Layer 5 of a small transformer language model trained on English Wikipedia (8 layers, counted from 0, width 128).
A neuron's activation on a vector x is GELU(weights . x + bias), where the dot is the dot product.

Input weights of the MLP neurons that the questions are about. A number n stands for (n - 128) times 0.0073.
n5 (bias -0.133): 128, 100, 154, 150, 137, 99, 120, 111, 181, 122, 119, 137, 136, 117, 121, 155, 139, 158, 183, 89, 105, 130, 155, 123, 126, 131, 99, 102, 123, 76, 154, 135, 189, 93, 133, 136, 137, 200, 84, 143, 131, 93, 72, 74, 130, 124, 207, 125, 110, 110, 140, 114, 140, 110, 159, 112, 131, 130, 126, 85, 136, 131, 117, 142, 91, 185, 137, 148, 137, 119, 126, 103, 67, 104, 102, 138, 134, 168, 102, 125, 173, 142, 121, 103, 118, 105, 143, 157, 98, 135, 126, 70, 161, 125, 121, 100, 88, 96, 106, 187, 116, 175, 131, 114, 163, 187, 141, 127, 119, 98, 132, 122, 143, 96, 149, 129, 139, 136, 174, 149, 122, 144, 145, 99, 71, 151, 146, 115
n56 (bias -0.189): 179, 57, 148, 150, 160, 54, 139, 90, 165, 214, 109, 116, 174, 53, 73, 123, 153, 112, 83, 87, 155, 166, 212, 128, 204, 110, 117, 114, 155, 149, 169, 135, 47, 79, 58, 97, 118, 185, 128, 39, 141, 18, 105, 116, 189, 46, 181, 47, 131, 146, 151, 227, 141, 101, 59, 111, 166, 144, 115, 59, 158, 128, 149, 149, 100, 53, 188, 131, 132, 96, 166, 196, 139, 190, 195, 7, 212, 174, 72, 128, 124, 135, 139, 174, 164, 167, 190, 125, 228, 139, 115, 232, 129, 25, 138, 100, 181, 122, 118, 71, 101, 157, 138, 142, 143, 160, 127, 157, 158, 33, 102, 139, 108, 160, 218, 105, 102, 58, 21, 67, 151, 140, 106, 137, 127, 219, 136, 124
n78 (bias -0.058): 121, 117, 156, 99, 110, 83, 114, 158, 173, 145, 191, 126, 128, 141, 103, 145, 177, 148, 126, 150, 158, 125, 116, 100, 210, 126, 163, 74, 146, 161, 136, 110, 112, 117, 123, 103, 125, 123, 131, 125, 146, 172, 125, 174, 109, 167, 101, 116, 106, 132, 122, 140, 124, 110, 153, 151, 145, 134, 130, 161, 132, 130, 79, 144, 137, 93, 97, 42, 139, 107, 115, 120, 66, 142, 81, 170, 90, 101, 78, 125, 114, 118, 144, 132, 110, 102, 124, 87, 72, 68, 139, 78, 132, 142, 124, 111, 107, 118, 131, 170, 99, 88, 160, 138, 191, 103, 179, 165, 85, 123, 119, 106, 150, 85, 139, 164, 158, 147, 150, 120, 111, 157, 164, 142, 127, 153, 145, 115
n84 (bias -0.205): 83, 188, 196, 118, 129, 70, 101, 156, 187, 140, 181, 142, 145, 136, 123, 162, 153, 140, 150, 118, 80, 125, 136, 71, 162, 136, 116, 153, 141, 79, 106, 109, 110, 117, 75, 148, 196, 163, 167, 83, 139, 45, 127, 27, 113, 78, 153, 127, 96, 126, 136, 156, 178, 118, 95, 128, 82, 186, 147, 130, 127, 115, 114, 178, 71, 102, 156, 135, 145, 129, 144, 136, 56, 173, 185, 105, 178, 85, 96, 116, 106, 141, 121, 144, 173, 120, 154, 123, 134, 54, 95, 181, 201, 109, 127, 115, 194, 110, 58, 33, 174, 119, 146, 134, 177, 108, 145, 119, 129, 62, 146, 180, 118, 201, 156, 118, 162, 105, 83, 79, 163, 124, 140, 151, 139, 127, 83, 88
n105 (bias -0.127): 135, 103, 134, 156, 119, 106, 123, 118, 151, 156, 154, 142, 151, 127, 86, 124, 92, 149, 133, 127, 144, 142, 136, 100, 126, 125, 165, 72, 105, 159, 100, 115, 103, 129, 55, 114, 122, 157, 152, 115, 151, 100, 187, 105, 197, 133, 109, 128, 62, 144, 88, 143, 138, 104, 138, 101, 128, 168, 123, 116, 165, 162, 151, 94, 116, 61, 113, 98, 183, 62, 78, 130, 162, 114, 115, 176, 108, 158, 144, 103, 155, 125, 110, 127, 105, 149, 137, 110, 138, 147, 156, 150, 120, 128, 94, 189, 132, 137, 170, 112, 122, 67, 120, 161, 168, 158, 130, 121, 121, 105, 108, 109, 116, 119, 109, 137, 198, 150, 95, 174, 117, 138, 162, 136, 136, 124, 151, 119
n133 (bias -0.110): 122, 173, 123, 67, 90, 62, 125, 136, 177, 138, 163, 121, 176, 124, 128, 90, 161, 104, 183, 98, 104, 174, 217, 55, 141, 162, 109, 94, 156, 115, 133, 138, 110, 108, 178, 109, 111, 122, 84, 134, 145, 67, 151, 145, 129, 104, 131, 147, 70, 117, 93, 140, 127, 128, 102, 137, 118, 119, 109, 104, 132, 124, 144, 156, 110, 82, 125, 81, 122, 92, 214, 129, 128, 209, 141, 102, 98, 96, 140, 138, 143, 113, 177, 169, 170, 94, 175, 125, 167, 79, 169, 183, 160, 132, 135, 161, 33, 102, 105, 116, 105, 128, 176, 103, 139, 131, 148, 122, 78, 78, 144, 151, 163, 194, 135, 157, 139, 87, 113, 160, 134, 93, 153, 170, 131, 109, 113, 123
n217 (bias -0.149): 183, 102, 153, 147, 117, 121, 56, 104, 136, 119, 151, 131, 126, 65, 122, 169, 143, 173, 123, 128, 148, 148, 110, 149, 49, 147, 160, 149, 224, 189, 126, 129, 123, 107, 101, 93, 146, 139, 136, 112, 136, 129, 91, 94, 186, 100, 147, 40, 129, 101, 168, 122, 186, 100, 136, 124, 137, 160, 88, 120, 156, 61, 146, 78, 99, 89, 111, 64, 154, 96, 150, 120, 92, 120, 156, 137, 152, 115, 213, 171, 174, 126, 90, 98, 138, 157, 110, 122, 108, 146, 150, 139, 143, 95, 123, 128, 168, 129, 133, 132, 164, 141, 143, 112, 134, 127, 56, 129, 180, 80, 120, 116, 148, 128, 128, 115, 217, 81, 108, 159, 127, 143, 51, 175, 97, 108, 109, 120
n224 (bias -0.110): 120, 133, 147, 141, 138, 115, 123, 174, 118, 122, 168, 118, 164, 131, 68, 124, 167, 121, 131, 127, 106, 131, 133, 156, 125, 73, 194, 146, 131, 131, 54, 165, 77, 112, 155, 114, 144, 132, 110, 80, 107, 133, 120, 125, 110, 149, 119, 154, 99, 110, 106, 149, 108, 132, 154, 147, 108, 155, 121, 120, 142, 147, 142, 102, 94, 153, 161, 115, 161, 145, 106, 121, 117, 178, 154, 140, 139, 105, 88, 84, 157, 176, 131, 158, 182, 83, 138, 192, 121, 98, 114, 73, 105, 110, 122, 87, 162, 97, 154, 142, 115, 151, 132, 122, 194, 81, 133, 126, 160, 168, 127, 139, 143, 99, 120, 125, 153, 131, 140, 167, 112, 129, 76, 91, 118, 199, 126, 138
n228 (bias -0.093): 89, 137, 158, 124, 149, 153, 98, 102, 195, 140, 173, 143, 97, 79, 71, 189, 154, 127, 121, 126, 103, 114, 104, 90, 151, 101, 165, 131, 142, 117, 140, 86, 97, 88, 139, 128, 152, 90, 151, 111, 128, 145, 78, 118, 144, 88, 148, 135, 133, 110, 176, 144, 141, 113, 132, 140, 85, 95, 64, 130, 126, 97, 123, 115, 130, 151, 147, 113, 89, 73, 147, 120, 129, 186, 185, 89, 107, 170, 84, 126, 171, 187, 123, 99, 133, 92, 175, 166, 146, 118, 101, 147, 106, 100, 84, 159, 154, 103, 124, 93, 147, 123, 146, 127, 169, 121, 164, 149, 177, 107, 155, 142, 168, 150, 114, 68, 205, 121, 154, 168, 105, 113, 142, 150, 105, 133, 99, 159
n231 (bias -0.228): 150, 141, 160, 132, 122, 92, 101, 185, 129, 133, 157, 144, 192, 127, 102, 194, 96, 116, 84, 89, 89, 168, 127, 117, 166, 116, 108, 185, 139, 124, 108, 88, 152, 94, 114, 143, 126, 220, 125, 198, 126, 41, 145, 84, 146, 144, 131, 159, 79, 86, 94, 152, 155, 170, 175, 30, 144, 127, 140, 133, 105, 104, 195, 95, 94, 79, 81, 96, 197, 138, 158, 123, 147, 122, 144, 97, 102, 126, 112, 77, 121, 185, 105, 113, 84, 93, 120, 128, 80, 111, 161, 157, 189, 87, 171, 106, 145, 187, 102, 93, 206, 226, 109, 130, 153, 86, 84, 81, 120, 188, 176, 97, 136, 181, 136, 146, 137, 92, 106, 97, 141, 184, 127, 127, 117, 86, 110, 109
n312 (bias -0.073): 116, 125, 154, 128, 97, 112, 72, 73, 139, 149, 83, 124, 134, 111, 158, 179, 185, 119, 111, 146, 127, 94, 127, 100, 137, 77, 121, 186, 176, 165, 115, 132, 148, 97, 51, 124, 196, 151, 131, 94, 43, 42, 174, 141, 196, 122, 157, 81, 158, 157, 147, 87, 130, 154, 122, 70, 109, 148, 126, 112, 90, 80, 221, 161, 139, 106, 118, 129, 160, 114, 202, 137, 106, 200, 131, 134, 115, 65, 193, 75, 126, 112, 137, 134, 171, 117, 82, 90, 168, 147, 129, 105, 147, 151, 171, 167, 126, 97, 162, 134, 107, 132, 115, 124, 168, 176, 142, 114, 117, 157, 145, 103, 168, 121, 122, 146, 197, 70, 68, 104, 144, 148, 110, 136, 81, 109, 137, 104
n319 (bias -0.025): 118, 98, 102, 121, 136, 121, 72, 92, 127, 80, 102, 140, 121, 132, 120, 88, 170, 184, 101, 120, 99, 103, 161, 149, 158, 130, 99, 154, 138, 178, 120, 185, 135, 94, 130, 140, 95, 141, 145, 114, 131, 121, 112, 152, 137, 187, 163, 101, 116, 148, 156, 118, 134, 128, 116, 120, 130, 135, 121, 137, 130, 181, 82, 98, 117, 126, 185, 163, 175, 102, 198, 103, 122, 149, 133, 133, 95, 105, 100, 142, 173, 165, 109, 88, 149, 151, 124, 183, 115, 114, 88, 187, 131, 62, 85, 147, 122, 102, 190, 140, 122, 134, 141, 167, 62, 169, 145, 122, 115, 63, 113, 139, 112, 204, 129, 142, 109, 112, 83, 97, 109, 201, 98, 137, 113, 180, 151, 114
n328 (bias -0.244): 123, 160, 148, 136, 106, 123, 111, 153, 157, 121, 133, 129, 129, 125, 46, 125, 116, 183, 105, 103, 97, 146, 113, 143, 140, 97, 106, 145, 131, 165, 47, 136, 103, 137, 109, 138, 118, 150, 106, 107, 147, 72, 96, 85, 92, 89, 79, 151, 101, 91, 133, 108, 149, 86, 121, 99, 120, 144, 107, 125, 91, 161, 238, 126, 106, 162, 213, 87, 140, 140, 105, 140, 95, 157, 197, 110, 173, 155, 114, 123, 83, 126, 104, 68, 121, 182, 126, 134, 160, 124, 90, 161, 182, 109, 191, 137, 189, 140, 89, 96, 153, 132, 107, 117, 162, 154, 158, 70, 136, 124, 153, 144, 127, 196, 141, 188, 90, 109, 105, 65, 160, 182, 124, 104, 135, 104, 128, 136
n405 (bias -0.195): 130, 116, 124, 99, 158, 84, 100, 164, 137, 165, 180, 149, 172, 88, 140, 122, 114, 170, 123, 142, 87, 138, 135, 89, 144, 174, 96, 116, 111, 114, 158, 100, 155, 109, 145, 161, 83, 150, 111, 163, 99, 86, 143, 96, 109, 112, 107, 186, 160, 130, 113, 142, 106, 140, 52, 97, 161, 133, 145, 99, 115, 87, 141, 122, 143, 154, 75, 81, 109, 104, 149, 138, 141, 129, 102, 80, 152, 137, 130, 87, 78, 139, 161, 124, 131, 153, 141, 149, 87, 160, 114, 114, 111, 105, 132, 106, 146, 113, 121, 105, 145, 130, 153, 173, 121, 161, 139, 102, 133, 122, 142, 166, 100, 166, 114, 90, 160, 188, 151, 139, 178, 117, 89, 142, 92, 142, 171, 110
n452 (bias -0.082): 150, 139, 148, 152, 101, 111, 118, 120, 139, 119, 99, 126, 133, 116, 191, 146, 111, 126, 115, 115, 96, 141, 127, 112, 66, 157, 130, 109, 140, 135, 161, 108, 126, 99, 113, 128, 107, 169, 131, 103, 105, 115, 161, 171, 179, 99, 170, 137, 156, 127, 115, 139, 166, 114, 132, 149, 131, 194, 110, 132, 124, 98, 163, 123, 132, 117, 133, 103, 115, 119, 142, 122, 121, 86, 126, 92, 164, 185, 109, 90, 167, 101, 110, 156, 101, 88, 143, 130, 125, 130, 149, 73, 163, 99, 107, 100, 117, 108, 87, 119, 154, 185, 156, 208, 84, 196, 116, 92, 144, 115, 125, 142, 176, 140, 129, 125, 130, 134, 178, 106, 111, 143, 71, 150, 76, 125, 150, 30
n466 (bias -0.279): 122, 139, 119, 143, 102, 134, 91, 160, 113, 123, 59, 124, 145, 149, 173, 105, 143, 128, 103, 115, 115, 108, 187, 118, 71, 108, 132, 125, 111, 108, 149, 195, 112, 133, 100, 124, 182, 119, 147, 77, 124, 144, 147, 118, 174, 156, 106, 146, 140, 137, 174, 124, 139, 103, 138, 183, 141, 166, 150, 109, 206, 126, 108, 149, 160, 157, 107, 118, 114, 124, 152, 116, 183, 64, 147, 107, 170, 101, 103, 125, 115, 145, 109, 133, 151, 88, 135, 135, 144, 94, 109, 108, 52, 112, 119, 135, 118, 132, 118, 153, 137, 125, 121, 110, 108, 138, 143, 78, 159, 116, 138, 169, 188, 103, 141, 131, 149, 111, 111, 122, 124, 148, 75, 119, 113, 211, 92, 83
n478 (bias -0.120): 108, 129, 169, 158, 104, 109, 190, 98, 107, 154, 170, 120, 50, 128, 100, 193, 135, 133, 85, 120, 63, 102, 106, 184, 160, 165, 97, 151, 134, 141, 136, 139, 130, 120, 109, 87, 138, 159, 133, 143, 47, 154, 75, 102, 138, 91, 64, 156, 54, 137, 119, 233, 169, 144, 116, 96, 118, 110, 95, 130, 70, 155, 183, 177, 164, 193, 123, 67, 146, 151, 113, 152, 154, 107, 108, 197, 105, 119, 128, 43, 127, 146, 177, 140, 48, 80, 146, 135, 144, 127, 152, 164, 122, 118, 130, 105, 122, 147, 116, 55, 153, 88, 93, 161, 25, 179, 160, 110, 187, 112, 147, 132, 164, 141, 117, 118, 112, 93, 89, 77, 189, 186, 105, 128, 111, 134, 103, 104

Each question shows a token from some text and the vector x that enters the MLP there. A number n stands for (n - 128) times 0.088.

" a": 140, 140, 128, 121, 138, 129, 135, 135, 125, 128, 142, 101, 124, 124, 114, 121, 128, 85, 130, 194, 129, 127, 111, 143, 134, 131, 142, 111, 132, 115, 131, 105, 130, 129, 120, 139, 120, 150, 113, 133, 119, 115, 137, 157, 103, 124, 130, 113, 140, 148, 124, 136, 155, 148, 114, 136, 141, 118, 141, 138, 118, 129, 133, 137, 128, 79, 103, 103, 121, 133, 126, 96, 113, 160, 134, 116, 140, 135, 115, 128, 124, 117, 146, 138, 140, 118, 104, 145, 135, 116, 136, 121, 138, 96, 140, 105, 126, 101, 121, 145, 152, 141, 135, 137, 143, 117, 154, 127, 135, 122, 101, 107, 106, 114, 143, 112, 122, 123, 99, 106, 172, 92, 151, 155, 204, 150, 130, 118
Which neuron lights up most? n56

" app": 149, 151, 100, 89, 117, 146, 132, 147, 111, 124, 136, 133, 134, 136, 118, 113, 151, 120, 121, 195, 112, 127, 120, 135, 112, 145, 102, 118, 98, 109, 125, 99, 169, 148, 128, 152, 114, 123, 134, 132, 130, 135, 124, 106, 119, 123, 124, 125, 157, 138, 135, 145, 143, 121, 117, 109, 160, 113, 141, 165, 97, 161, 108, 147, 100, 125, 134, 143, 118, 159, 148, 100, 132, 121, 131, 130, 120, 115, 143, 129, 132, 113, 134, 83, 148, 113, 105, 130, 94, 131, 150, 144, 153, 90, 147, 152, 118, 100, 128, 128, 139, 130, 140, 107, 128, 142, 140, 94, 128, 135, 109, 109, 105, 114, 113, 154, 143, 140, 110, 148, 152, 136, 130, 120, 177, 105, 106, 112
Which neuron fires most, and how strongly? n405, at about 2.6

" and": 129, 148, 152, 101, 124, 127, 134, 135, 136, 123, 111, 79, 139, 119, 139, 105, 128, 95, 124, 213, 110, 144, 176, 112, 124, 140, 116, 122, 126, 106, 103, 114, 147, 129, 131, 125, 126, 116, 116, 128, 125, 140, 127, 137, 134, 141, 165, 139, 135, 147, 131, 132, 141, 130, 124, 141, 131, 121, 142, 124, 112, 144, 129, 145, 144, 118, 108, 134, 120, 146, 150, 101, 134, 146, 145, 110, 120, 112, 131, 127, 129, 130, 144, 132, 130, 150, 121, 114, 124, 121, 135, 137, 125, 111, 149, 103, 97, 107, 117, 116, 148, 114, 146, 102, 122, 116, 142, 139, 103, 152, 95, 104, 128, 126, 138, 114, 126, 133, 135, 137, 155, 113, 136, 139, 178, 116, 107, 140
Which neuron lights up most? n133

" Original": 130, 117, 139, 131, 135, 151, 112, 131, 102, 117, 109, 95, 128, 136, 141, 101, 136, 90, 140, 200, 109, 140, 116, 146, 145, 125, 142, 109, 121, 113, 122, 100, 118, 123, 121, 138, 124, 138, 141, 136, 132, 118, 132, 116, 136, 137, 142, 103, 127, 141, 114, 89, 152, 84, 112, 128, 105, 125, 111, 158, 114, 167, 132, 110, 97, 132, 141, 156, 115, 133, 135, 94, 137, 126, 97, 171, 123, 121, 122, 133, 150, 118, 141, 131, 137, 134, 145, 109, 148, 120, 133, 127, 138, 133, 127, 139, 98, 116, 161, 127, 154, 115, 144, 144, 124, 140, 152, 99, 116, 140, 105, 115, 131, 111, 134, 155, 130, 167, 129, 129, 166, 125, 119, 111, 163, 135, 117, 121
Which neuron lights up most? n105

"-": 143, 139, 120, 127, 108, 144, 151, 125, 129, 136, 115, 109, 117, 119, 120, 137, 132, 112, 129, 203, 134, 118, 120, 137, 118, 109, 141, 122, 113, 113, 81, 101, 156, 145, 96, 104, 125, 99, 140, 126, 120, 111, 139, 112, 115, 129, 134, 136, 120, 134, 134, 117, 168, 151, 116, 127, 99, 150, 128, 140, 122, 136, 125, 114, 131, 130, 128, 159, 126, 126, 150, 104, 115, 125, 102, 113, 153, 128, 148, 131, 137, 118, 148, 120, 147, 134, 120, 148, 143, 136, 159, 139, 124, 100, 135, 117, 121, 131, 122, 135, 159, 116, 129, 102, 131, 136, 131, 137, 126, 140, 92, 101, 111, 138, 139, 139, 124, 144, 126, 129, 137, 134, 123, 144, 197, 98, 112, 133
Which neuron lights up most? n312

"tern": 120, 150, 147, 131, 99, 114, 125, 138, 132, 120, 119, 130, 112, 123, 105, 131, 143, 138, 96, 195, 112, 97, 120, 102, 149, 131, 121, 115, 115, 117, 97, 119, 153, 131, 122, 152, 115, 114, 133, 138, 118, 129, 117, 142, 122, 121, 159, 125, 115, 133, 152, 161, 175, 139, 122, 123, 108, 100, 126, 152, 123, 151, 131, 143, 141, 155, 98, 147, 114, 147, 118, 82, 108, 131, 137, 107, 151, 145, 132, 121, 146, 132, 152, 108, 125, 136, 120, 173, 124, 127, 132, 118, 141, 102, 119, 111, 121, 123, 130, 143, 133, 107, 131, 87, 156, 130, 142, 122, 130, 157, 99, 90, 100, 148, 109, 139, 124, 141, 99, 130, 142, 149, 136, 112, 154, 119, 124, 132
Which neuron fires most, and how strongly? n328, at about 5.7

" is": 143, 140, 137, 129, 135, 119, 152, 142, 115, 123, 108, 99, 118, 114, 113, 89, 126, 114, 108, 150, 127, 110, 142, 155, 123, 130, 125, 114, 121, 116, 147, 105, 138, 107, 111, 148, 122, 142, 102, 119, 159, 109, 113, 112, 152, 136, 152, 108, 138, 142, 128, 130, 151, 126, 111, 124, 153, 144, 155, 128, 114, 131, 129, 133, 124, 102, 146, 142, 108, 152, 135, 104, 130, 129, 138, 92, 140, 125, 123, 140, 137, 121, 149, 141, 154, 131, 133, 122, 140, 115, 108, 160, 129, 80, 142, 133, 102, 101, 115, 124, 150, 127, 169, 121, 165, 135, 151, 165, 119, 124, 98, 99, 101, 126, 136, 135, 131, 114, 99, 120, 153, 141, 127, 118, 179, 170, 108, 135
Which neuron fires most, and how strongly? n56, at about 28

" in": 123, 151, 102, 122, 118, 138, 127, 120, 102, 132, 109, 96, 108, 124, 108, 125, 129, 130, 101, 187, 123, 133, 125, 137, 137, 150, 146, 111, 116, 132, 108, 129, 168, 128, 124, 145, 115, 136, 115, 135, 124, 116, 122, 134, 98, 129, 132, 138, 121, 145, 134, 145, 175, 134, 136, 137, 117, 123, 149, 127, 111, 128, 153, 126, 147, 144, 109, 153, 127, 130, 110, 92, 117, 111, 145, 96, 130, 133, 129, 141, 133, 121, 143, 118, 124, 114, 129, 136, 159, 112, 144, 131, 127, 85, 125, 122, 121, 127, 116, 132, 141, 117, 128, 119, 146, 125, 147, 112, 122, 147, 92, 111, 126, 131, 116, 143, 141, 145, 119, 148, 180, 127, 133, 128, 181, 105, 116, 114
Which neuron lights up most? n328

" General": 125, 142, 133, 128, 114, 126, 124, 129, 139, 133, 148, 95, 104, 120, 109, 117, 162, 115, 134, 210, 130, 122, 100, 156, 120, 134, 139, 85, 104, 103, 103, 118, 149, 136, 142, 143, 116, 118, 113, 120, 97, 141, 145, 147, 112, 137, 155, 126, 152, 143, 126, 109, 167, 135, 140, 114, 111, 96, 114, 147, 120, 145, 121, 105, 124, 148, 113, 133, 106, 152, 125, 106, 129, 145, 146, 127, 127, 125, 132, 123, 153, 140, 151, 135, 95, 131, 151, 115, 115, 126, 141, 122, 131, 147, 123, 91, 114, 122, 114, 116, 148, 137, 149, 120, 104, 116, 150, 120, 152, 156, 105, 123, 117, 124, 112, 128, 105, 130, 126, 100, 164, 131, 124, 148, 154, 110, 109, 139
Which neuron lights up most? n478

"ing": 116, 151, 131, 127, 108, 152, 122, 128, 116, 138, 136, 118, 109, 140, 143, 114, 121, 127, 120, 217, 124, 100, 105, 116, 132, 165, 125, 108, 106, 112, 147, 101, 156, 119, 140, 127, 141, 115, 142, 110, 117, 135, 127, 154, 130, 130, 124, 111, 130, 150, 116, 115, 153, 123, 149, 141, 143, 102, 128, 147, 137, 120, 123, 149, 121, 129, 146, 158, 111, 123, 134, 110, 122, 140, 117, 116, 130, 120, 112, 123, 125, 152, 149, 145, 116, 114, 134, 98, 129, 130, 113, 134, 142, 128, 137, 125, 142, 119, 140, 118, 143, 136, 146, 125, 119, 109, 149, 121, 133, 122, 96, 130, 113, 93, 71, 99, 140, 150, 128, 141, 125, 98, 131, 143, 156, 172, 93, 128
Which two neurons fire most, strongest first? n228, n78

" office": 121, 134, 120, 133, 155, 137, 136, 138, 96, 131, 121, 111, 124, 157, 138, 116, 116, 107, 122, 184, 105, 102, 159, 125, 118, 140, 140, 97, 129, 113, 118, 133, 146, 123, 131, 163, 113, 130, 119, 116, 125, 131, 125, 125, 108, 142, 139, 149, 142, 142, 105, 133, 180, 119, 125, 148, 104, 127, 125, 133, 116, 150, 123, 152, 107, 143, 113, 196, 124, 145, 138, 109, 114, 95, 116, 115, 138, 148, 141, 128, 143, 111, 157, 121, 137, 110, 137, 148, 115, 112, 109, 151, 113, 98, 131, 115, 142, 149, 123, 133, 129, 137, 109, 90, 128, 123, 137, 122, 129, 149, 104, 122, 103, 108, 106, 132, 109, 146, 130, 112, 158, 140, 95, 124, 161, 163, 99, 115
Which three neurons fire most, strongest first? n466, n224, n319

"ig": 136, 132, 144, 168, 176, 126, 125, 134, 123, 98, 132, 128, 135, 130, 147, 100, 144, 119, 114, 200, 143, 109, 96, 95, 99, 136, 154, 126, 125, 138, 160, 124, 146, 134, 119, 147, 128, 120, 135, 132, 133, 136, 114, 124, 131, 122, 140, 137, 127, 141, 150, 129, 156, 98, 138, 146, 137, 120, 124, 111, 121, 109, 122, 147, 104, 131, 51, 119, 129, 118, 113, 89, 114, 118, 144, 136, 133, 130, 155, 130, 137, 119, 139, 140, 125, 133, 91, 139, 100, 99, 135, 120, 124, 129, 113, 159, 133, 107, 110, 148, 126, 125, 156, 135, 149, 130, 128, 103, 152, 119, 100, 144, 114, 125, 101, 129, 126, 128, 117, 144, 99, 110, 119, 123, 143, 119, 152, 131
Which neuron lights up most? n217

" cont": 142, 157, 148, 123, 164, 146, 140, 150, 116, 113, 127, 129, 117, 146, 121, 94, 127, 110, 94, 173, 114, 142, 131, 128, 111, 131, 121, 89, 117, 99, 152, 95, 190, 150, 118, 143, 132, 129, 118, 139, 131, 110, 139, 145, 118, 111, 146, 137, 151, 143, 128, 123, 156, 151, 105, 115, 146, 157, 159, 153, 122, 119, 135, 127, 129, 104, 146, 130, 123, 121, 101, 84, 152, 93, 105, 87, 122, 122, 125, 118, 126, 70, 124, 110, 110, 140, 139, 134, 105, 130, 121, 118, 157, 121, 114, 147, 107, 121, 115, 122, 132, 123, 158, 122, 137, 119, 138, 126, 150, 123, 108, 125, 98, 120, 138, 147, 135, 151, 122, 159, 147, 118, 146, 111, 180, 125, 118, 118
Which three neurons fire most, strongest first? n405, n452, n105

"ain": 140, 172, 144, 138, 134, 122, 149, 136, 125, 135, 118, 91, 117, 129, 102, 134, 117, 128, 111, 139, 95, 105, 131, 148, 121, 114, 141, 109, 116, 105, 132, 97, 192, 143, 105, 178, 112, 152, 160, 130, 114, 92, 130, 125, 131, 148, 159, 128, 139, 142, 124, 148, 153, 138, 121, 131, 106, 120, 145, 163, 120, 110, 137, 137, 119, 109, 120, 120, 119, 134, 108, 81, 107, 116, 123, 113, 117, 121, 122, 127, 131, 114, 130, 127, 131, 116, 125, 125, 124, 140, 173, 103, 174, 110, 130, 117, 111, 88, 126, 120, 155, 157, 134, 82, 133, 135, 141, 142, 112, 127, 114, 92, 131, 133, 109, 144, 144, 156, 153, 134, 154, 152, 139, 116, 146, 121, 104, 119
Which neuron fires most, and how strongly? n231, at about 12

"D": 120, 139, 137, 121, 100, 126, 152, 134, 130, 104, 122, 130, 157, 125, 143, 86, 130, 118, 96, 181, 123, 148, 119, 141, 155, 134, 124, 124, 115, 105, 70, 124, 151, 136, 117, 126, 103, 128, 141, 158, 138, 153, 149, 129, 124, 142, 136, 126, 131, 133, 130, 115, 145, 104, 158, 104, 121, 144, 135, 118, 102, 143, 109, 123, 132, 106, 111, 158, 115, 115, 143, 100, 154, 125, 131, 132, 106, 104, 127, 127, 149, 129, 153, 131, 131, 145, 136, 140, 117, 116, 126, 145, 128, 124, 112, 145, 120, 123, 135, 142, 121, 124, 162, 107, 116, 120, 132, 162, 135, 162, 101, 120, 85, 119, 123, 133, 93, 143, 134, 141, 73, 116, 140, 122, 184, 173, 142, 108
Which neuron lights up most? n319

" of": 119, 150, 123, 117, 121, 147, 132, 109, 159, 116, 114, 97, 103, 123, 141, 104, 137, 118, 115, 191, 148, 144, 122, 113, 109, 165, 140, 104, 102, 128, 133, 124, 157, 134, 115, 138, 131, 113, 115, 118, 119, 134, 142, 133, 96, 142, 161, 104, 126, 150, 125, 135, 159, 131, 140, 139, 121, 115, 144, 102, 108, 138, 133, 135, 140, 140, 115, 164, 117, 115, 101, 100, 115, 129, 137, 107, 146, 133, 132, 141, 141, 132, 143, 137, 106, 122, 143, 129, 112, 120, 125, 138, 128, 113, 106, 138, 131, 137, 119, 130, 138, 125, 157, 116, 98, 106, 148, 108, 160, 121, 104, 117, 136, 109, 76, 119, 140, 132, 122, 147, 170, 120, 123, 153, 185, 124, 85, 123
Which neuron lights up most? n228

" main": 143, 159, 124, 128, 128, 127, 110, 137, 127, 110, 136, 78, 93, 125, 135, 104, 140, 96, 97, 202, 109, 116, 104, 134, 138, 135, 116, 108, 99, 108, 119, 101, 160, 137, 130, 161, 129, 127, 110, 129, 126, 118, 134, 127, 118, 152, 147, 146, 151, 145, 121, 154, 177, 136, 113, 133, 131, 121, 130, 140, 125, 116, 143, 132, 109, 134, 129, 121, 120, 148, 141, 110, 137, 137, 144, 102, 138, 117, 138, 136, 134, 118, 154, 122, 112, 130, 131, 116, 148, 129, 146, 112, 134, 121, 127, 122, 115, 131, 106, 119, 147, 123, 134, 126, 119, 121, 127, 126, 136, 148, 106, 111, 81, 135, 134, 138, 102, 146, 88, 133, 170, 120, 141, 135, 174, 95, 125, 137
Which neuron fires most, and how strongly? n84, at about 3.5

" the": 129, 147, 113, 137, 130, 137, 127, 115, 153, 131, 123, 96, 117, 114, 121, 128, 126, 88, 110, 235, 135, 153, 133, 122, 139, 127, 144, 117, 107, 130, 122, 129, 156, 139, 123, 129, 129, 129, 132, 115, 112, 126, 141, 134, 105, 121, 148, 116, 141, 159, 136, 143, 158, 112, 139, 119, 112, 117, 136, 112, 113, 129, 139, 130, 121, 120, 102, 134, 131, 126, 117, 105, 133, 142, 142, 108, 130, 128, 139, 139, 129, 132, 133, 112, 134, 130, 121, 142, 127, 120, 136, 111, 130, 115, 136, 105, 131, 119, 115, 133, 144, 144, 137, 115, 128, 118, 147, 133, 133, 137, 97, 109, 109, 91, 118, 123, 133, 135, 111, 121, 174, 128, 128, 141, 184, 127, 109, 112
Which neuron lights up most? n312

" to": 125, 153, 131, 126, 130, 107, 154, 130, 132, 126, 142, 83, 126, 145, 102, 117, 115, 108, 131, 188, 115, 180, 147, 129, 124, 144, 135, 110, 103, 144, 97, 127, 163, 118, 124, 130, 112, 122, 108, 149, 120, 132, 139, 133, 111, 125, 119, 151, 139, 151, 135, 155, 151, 120, 104, 146, 142, 116, 129, 127, 114, 136, 124, 142, 145, 110, 116, 139, 123, 126, 138, 103, 115, 107, 137, 116, 129, 130, 142, 131, 135, 128, 145, 93, 131, 116, 119, 118, 129, 133, 111, 145, 125, 95, 148, 110, 127, 99, 123, 120, 148, 126, 138, 108, 140, 130, 149, 133, 119, 121, 101, 136, 109, 118, 73, 112, 143, 133, 142, 156, 161, 108, 136, 125, 201, 118, 100, 118
Which three neurons fire most, strongest first? n133, n405, n84